Layer 4 of a small transformer language model trained on English Wikipedia (9 layers, counted from 0, width 96). Numbers have three digits each and are written without spaces.
A neuron's activation on a vector x is SiLU(gate . x) times (in . x), where the dot is the dot product.
The model reads these tokens: " is" " consid" "ered" " to" " be" " " "ide" "al" "," " which" " is" " the" " c" "ase" " n" "orm" "ally" " when" " c" "al" "c" "ul" "ating"

The vector x that enters this layer's MLP at each token. A number n stands for (n - 500) times 0.0046.
0 " is": 620507097317345573482374273458526302457693674519454460270479307560584416503539444379595496491253366695460396493456485540352449468612277498351582511572494529575499502592403499578455225298527385549466326482622496449658498521620381294514592378574360794472673679512322632554517713406584525480
1 " consid": 579639221175518734540479403418490463608540664318471303325426464408720315503720535297542428469443442479438350507565583579639567534546115580474775499535556214518408477542332535355483359181515538487421510571463468453661535673523574429471478574389285792563554554545369584547480688469525624500
2 "ered": 628553248297384600535307374432562462439610664574361525291495253385546439664512479552507452507242390666468271432380421505376251415590250490542571507450438513765458326768385506516475389129588402612517297546433473502605492538509351310539479399434468680602701557536370600609451653519338534620
3 " to": 646531155316344728601351291366607350420676624589276475314599233522671532562446453445525516544247394629566433603538504583426418476601271548406575452514515437513490463511378546611524218299512457729493373498596453397600451519646393420391497392544331743367623655596245479551465633514507488576
4 " be": 603539134402471770583473338391534396439675663314318504338492462457545454504543436501523553490209374678487316269543470575328481610569177386382595534486409498592560502535386573549520293295565321753451319532466584412637399470617355291522567497601364692522655460572346595588570705415504430618
5 " ": 686661304464563752578419280504744431468447502596315543352487494550540423541435435297593344543349306562357399579736258507259375470767371458561664584573248523426421594565597521410490328411461414545543508554397423525561576527632481384382603584435365692591505602700287708644384755477304481690
6 "ide": 777620362368697494511383373401488458723437480451526441213559270498822381375649411552582479431422405457467821395571524609425498267659373454334694587476408543748532454463487378623516513325549531609296455686357452491642332560699529418558513669493210573508482337754419574508514439394530410624
7 "al": 727560263505517422665314402529772424400547297740333711518420324539600378612614447482631381503290576579591600361479469562462348518704318559487599410585463355713508458456451540672483436296408384398278275573409390569517357593608525315562538645593439748554617434602337556649367673288335496700
8 ",": 659606101284396462506376313435541278411661552595433535333525288583610479570494497390610448431203472716492481539517393501439467364568325432515601479589474471547612498701403609610450221278540384489609343495561398401573619583559427308412560520626358743406674676544255613553427671492550457523
9 " which": 578591085351375535631459296376546446552703590444320539366503433691577323701558482380441541576148557634466499403598415464459602367635286358529681396609574354557478471434427426621601231405504498505564373522443461201504454587559419395397502510551371786487719567418366391608515593578465477575
10 " is": 560551079352390673588419220436549363492739612470433577308424369569576400447595495381541442444301376662362324414447523600300398457649273495372567508561470424517406470526431516531526236371632470620565263524520520242650392501668405334536539449601373755543659542584416612515557607425528454532
11 " the": 622542113383397511508441365559546384418712556624457474371593254550582466486482418339615499545232329659492554531616461535505407429593261469443590563526509474571528488575382453517539115310444347498492295559540451456605466582535414349513528369453372756385638695447283608553396769421625504605
12 " c": 553631123575573542505323338420594425528592420472431544420441367588514479479347375254380289253249333453322440479716482540399453517699210315496795538482399369456449577541391470541610391262247537511376317568573547391558529506475606441452500456412491503512726434494410538739434490487576520522
13 "ase": 730574205427636480800354242374522309427587560513400609359418261533534401542535390400686398565317503553379636546415383493415613484702284418421561396380433253676590476392513392640500498369569496593590347822518353502429307564487409446474433674466473688530520439506459639763490600577399452493
14 " n": 607580211443563350537397365382625579528713356422392591340381464525688375491377359274341337374211427587363449504547590545465476591675301458338634384435382411575581521351457537438461372200486369668509385736372279320642511450508598465509435465438319510687506610473434607771414528501362664707
15 "orm": 742732306342474431545380287498631430486715467593381852225326419622501505528482467338500429438554381549300517416485403514519375373828411389442498529487498434773427419476587370581556438239539433638374361838432426503611531607457455372397495451495472724568574327573433487589422469229453518546
16 "ally": 561552293355573557670359325456565356467662409446179529353600432658551488630468426520603536595300407605423485324374458613383462562663237518411496466437516437716621492576392477542456357285367469663655290541324548393642394581595411435452596516635360767544785480567467494702398512159436505720
17 " when": 494516029273474539550346291436554436510658575422309518410571354568577387683442378512553448489152505664411411405510365550395551507577259434547654485597455352569602483466370585608528176429618409606613423598458440353477486573641458426488408603591349717396618653513287409569528605473443517525
18 " c": 528616153473639558527329343452664427534596413472438582392469394616502453497369316241355286220302366515310405454716464549410382482720221269498776513489390379433429565596369506508627385255302497540344336567526525334548516521497612457413500497477524496507655436512337521693432506519553527483
19 "al": 675574429508658505430337489673657500459624431549542716355446417495505399582565457597416377531482367443574702299435491648434196403758265518259556317683533273642418461484662611693416444365482503505322594705668386395484453647396539285634733739518410650358666504562253534731299591388639562540
20 "c": 562515177648615524496505374583651410556559496643617513349304347477456252579543225365492451490308441354519503385528427619363385282533423349428524276446393474577465500454659394513569530199299519302568383738374688524375654526569747490403613671633442662515660386489509446694206427460443562535
21 "ul": 665569376844598431572524339482689401420617400730498578274495280569655301545376325383444530461443628309307404386402476546387404538681318473306515167464376314598464446514633680454459554423634353379249356663517386354534415600443505490423623340581528755484561446648428438634282659480368669559
22 "ating": 660610310403465458763376386566511380443756486614218642339386312516689408715504300403538452531299471593522583501385557532382457359584237490444833494449582450781465368569616465509636543257517358463625284649437463481495491596539506490505509601524508682454605479555383570506421647362249457692

Each question shows the input weights of one neuron of the MLP. A number n stands for (n - 500) times 0.0015.

n43 gate: 476595478468439302302731344348719465551554361569463586597571505407535549365316386357515498516414634561371503449495514336663596461524648558428431541505483381549516600805455561672468583603539616470438595452510573741406117430536453458418566413520398495510412632339544399559394520485663409427
n43 in: 479247369604588498638360531666465539616454632567436347371324447450474612612445445612673615406695499580431434515375616619515327493328402686291619631370422617302417453490393544255503463318464375493477507435262531544467714436321481342564417492568442194517491649506454463613496533422524448558
It fires most on token 9 " which"

n95 gate: 576673737651352589439441464659613667507281659557421731557543298403429571598445330646533316552414477483483498553307552628420530297614401474562308520592299552561633583504451681405415452578815558530474429308523448368623543422432373415441480386612408347788772566402584408454670488607490402222
n95 in: 646746654628502267469539516583698441517540456527283334457472491516451571726470455397515580536231702528476471375410504389527539523632360422552276395554427538570583529526363292428405432779521313461594398525579317493662557613598509642484463536550632345557498734484599421487620368620550341339
Its three highest activations, in order, are on tokens 1 " consid", 6 "ide", 20 "c"

n94 gate: 196558567464695516407523381333729586409430600657318570685370527316574325444532458545609425692506550464535412679441555408501382460449421456447502451414507610391832287641517406416457245409362197496426704709655617271581473378392372632385571521403635430393379691453782445473462441568474335543
n94 in: 747383478362543556726436479750643468761560437405568376650346496498443411594521759602290423502513504536454431526467689519654390468375391476299586502620546498586526499530480534570466611253725536408547482518478597634567711558398727497601423419440520250491590553458522291508369502488365623456
On which token does it fire most, and how strongly? 14 " n", at about 0.18

n102 gate: 608677491371736624349559637405525626374482459458531371757376536432303405479478399410442564474404558526452308461647590543416443477509376434559466324417700596422520301392422631483569598527454268550359521463368699557436606565448452541425348444501409363348553509446543650459566459335316442341
n102 in: 627604354467554403590591584601485424467518479445454432374510456731560309530382629531532315523475334321334508505633531311580314510468623691602569521437588701552535525412333520566541692593290498488324468557779574558453569612652655443686493617465469591478311638612305546531339528518601530459
On which token does it fire most, and how strongly? 18 " c", at about 0.58

n36 gate: 553431425169572483328472563591275452582621701443391559697501663204552399513600410525525281475417506598522463616413624724692267535266664499629506518383487484564302506794569645537472382582595428454504333521610552383547576363571574674628405470242596371402630734585555631663672591567384490445
n36 in: 572615594799322583373464646382374571364463455433514470362506565626556734471565527635566614387562543392504562609608626339532328620456140461579354644483485440698414401435398402868464597146504389552462577616389731485492392573641400387502618500764462510637414370506447391504533483518618230418
Its two highest activations, in order, are on tokens 2 "ered", 5 " "

n59 gate: 565432562488428666318409646531552399407425442530451619441544514433430507360426592423401405685504269454666633602397597631276466482648585482356488537680356394634471446551263451384656647322355667287521515492533471620438267342460500308487585541577487335489326564618445530475712570631565435304
n59 in: 370300577607378501517356674452629500541391450377440584378458632573577492473329748587495538488477437462554575431507317508308379361578388629568518554535361451741557611328194603472616566469342507365595655279603475311340379438501616398678521477326437511526470559460496609397658546539499406484
It fires most on token 19 "al"

n31 gate: 455622818593508462620483521482450694371609404550716427740605511306304679413514520463609558642451432466671515374496511564486373469749461571845624528416567499440516361615673489556717460347403454488691544417430610466528305586503369561458666401492406645390608604328380546663577504464465279692
n31 in: 613504328495485343588629491556446692672543486584370478579343366312492556648555705363675703302409405405368457618223610507429406557458574350711460515474450407593579488674414497770357543416383535464525497657511400762413500543467297447452477467304623473413579439490503333351449419603482342496
On which token does it fire most, and how strongly? 2 "ered", at about 0.59

n73 gate: 462531674400798667559512471437528543501581602399623367417616472543517584505417350670619465445393170623670389864522313624618409611340353599589499220583676529494440417464520295674394523652486476428362474242502405360692535416425467516329384492479452709609302290702412466454520594586444513430
n73 in: 497424479506524548568596414685676403539648415655516562449546563409558463316670368560550241567546494478607585609684501711557478482601547429444398674421257513269494356629454550343460479434586490621392414540367517604872331571412596373347546610607735247560230329429318474562396640565307473464
Its two highest activations, in order, are on tokens 5 " ", 6 "ide"

n101 gate: 556239378507647392477184537305450568656484488540646445595434445327623562423339635450399578468369373389674228719608598359126736525485559356549530506536541604364437495416567463494431559568473404365627508480332569512544421674608514419611725391508535745454424420488464656629354424393448420539
n101 in: 459501417553358645528688575549552344505518318603395410603392360432464491656556550540377330582558463287414573481691397488323719531491572460665549554659341458365461415570470432574578646682566415455318340361714369586582595393695367538648336514622446472376529635509502548498514700611499520538
On which token does it fire most, and how strongly? 5 " ", at about 1.1

n68 gate: 577556499656566160488338497413429508483443483408503544420431674479486619594596505586529415578463184407583642681378631423289609534290497646638620356566734436513352408435410346385358460468647546683351472617583639332597630635467433524533487235381252562447512655590438415566459497405383239551
n68 in: 531434333521641513475516466644379589447552659490576493540383432506475532371452133562309576425701413492500482368521555527305361557626653666457428480235415677536518495565544416566444377519437473525668527541596456656704594481388606554394363517763397546569373447437496353492507607375586492489
It fires most on token 15 "orm"

n87 gate: 566550580467399574535372457435485272516298662513502407585427393388570583386637290516503471535546492514560379404411353511598659325495337534633514497608523606509689628261403550586703694547511502540560343403524756649523726359683577770653579250261603553441438780557743622624551493438442482392
n87 in: 630499481332588519541577282487512491418541450741696334367557238495519476474510637435637433525719408664394494627500457522474599892257475456493420627507275512543512394409505807586287420603620601645347510446505474487375443758617532488470309489348391566593480549429370375399624543425502550336
It fires most on token 0 " is"

n20 gate: 526380632584581447538481341464524498754518646503537631282447635523246501526528430566665574471598425508359497498463422391369361359461531333596383400551569572456479504497452440592474552365482532564488421557502409435468576424319654434436521356462602334491462451511723636694340515458561562407
n20 in: 621620393428626259648581731635490640639560524592728620649674578372738633574497374436591455579463389552524626516763558542402459610638405568477351568547578608447525528435309532570468424356593340528389517431376425583636462637473513563526373528387509603617364501462611413280550471507569433616
On which token does it fire most, and how strongly? 15 "orm", at about 0.52

n35 gate: 572455445577490400638588496530536587269404534501459413481421484453606712570433534433320540580456434584414515416649375776440426492497571552424414138516508326518388572637477581473601502561604612470422602557492500449636670586410477413370542398641696296546493373445357568491500353868797561455
n35 in: 736546646416497485430627283657442798440344420455384562640614508432653544566347617435568527608271513165507356438293558431429684514534485515473701330415601324269370504441522662552558527524407645422578510645349753637397569537398376529313599534657656412537467486431331603422487622675486393574
It fires most on token 21 "ul"

n91 gate: 601469521246597399550445429568647545413323446531326253454448523530455575537445474481781712397512372390309419699478381490419592704479595521399433422322431482245458491585441508568214385526522505524588592692372491493493476569498623398621552590565468376428200470639408427528521332619467458353
n91 in: 481383317536631430430423471432318406630628342517464555549515537358508254582497638283454371702525341469722710412563493598525383474549668363387489315381541741651560688583481373586599418487619351297367369345684508609531620735297436621622331627439389439450495474723504633578602573574612483316
It fires most on token 13 "ase"

n121 gate: 557421481586358573522362577475466488660323817687534359587346689411309661488558625440546626362676513503501608492446645595497348454624338575415396617625582458552442415406326539585493461373601647476220658545555588334606400743589496557474489641463525558284494238515525518481427709377446591593
n121 in: 366406488387674375503368408592605565334647576370533506359496486512690323609729475665555351613486501643585488632532521483449572715394507467666389549337642522513378502428366561413425664648434413566351760618580262524520387462532349553433561436257457448446592559566558396624352446552722506598
Its two highest activations, in order, are on tokens 19 "al", 1 " consid"

n66 gate: 325611572172581531556492361508361629434524557599244317585435556334498366562379446549535331633575480564753212623463516722585426338520387635619572395574521229517484456453353451531354375635529471378329483427460520505459579277501559529460554530527405500396553501435448529401610395597509449505
n66 in: 583688491573354528591338653395431609245468493401476693644457417464485500503634547507384605339618382658336553468492519503725570554618747223343425610489434404326416640497524546420290612530470549614538699691582540713481718625501416345375778481397503723688533373599298523507305534558443428652
On which token does it fire most, and how strongly? 1 " consid", at about 0.33

n30 gate: 541389627630443408537434493588554370559615527267363440521521650657578653568550558446496548514293548434437406589528418503359630310726584581535481530422561556611547566414542489358463732767484476335472329539392467390605479439495684435425661453409479604649512383590470453397460539473311416601
n30 in: 507313272436599532572549375582324401585630688597711529473578432377538538607611443663377680600583298697413556410349624522513467329493484590600738415591533712672446648675504572399618539414412445382432633538562391694459559564425428372411455461624381426566477429402460529584710539478590516549
It fires most on token 22 "ating"

n1 gate: 486600386594368785361414164611740464429262384546432484670278638464400359418573731654569649778391604732430656361281412530553481416464759485590338500660404549199604421652547418287509431480687474540618398589455717655511527441627511539530434577538637464489521674664615574552485660535553458337
n1 in: 511541563426571431495640606265395530594819573267398343536494697521365626637701294390392576415545582442552498492555420740306463523609470569329590610442560329709485679576506440659675532309543483465490527370740458348594376639451426579355507560514460584510567358345562468545370421589425419516
Its two highest activations, in order, are on tokens 10 " is", 4 " be"

n75 gate: 501431477535350701505397404521539546517506383494497456645417753539430569658548493548672285591406668410694476328594465609534341463345413606669352615537528709464418479359461451597549466298496528303270609653674635335765563576512579508425474505398475608490418723299608497435531520561304513631
n75 in: 584559390603485506559543280631312492268329590411243373502409623597488524345568720616549293366379643446515166523340531214587674475539295486677840312456350688597709585393631450551469621589438534476533399416424546483382415369331492541584638374635533462595497648678646297497548276475623488727
Its two highest activations, in order, are on tokens 9 " which", 6 "ide"

n86 gate: 677442408449392404406415425369459504305387714714765628493663448580449602456217401424662475668661451291446440614355550545307521374494321473602501433501447299294231395361391425621569604815622562430486570437415506491612586727617491446683554396376570691646440461651442514424601411532487338379
n86 in: 610754445532427247528390329522597545400544514688489474429552447478595685278489528745483598335550540482614532632418409729645344380252392769459368399372588654438581607481724235466502358394465779643513411316354549518426370397427130487351614568369639504570670492360461599416478471419511552476
On which token does it fire most, and how strongly? 3 " to", at about 0.28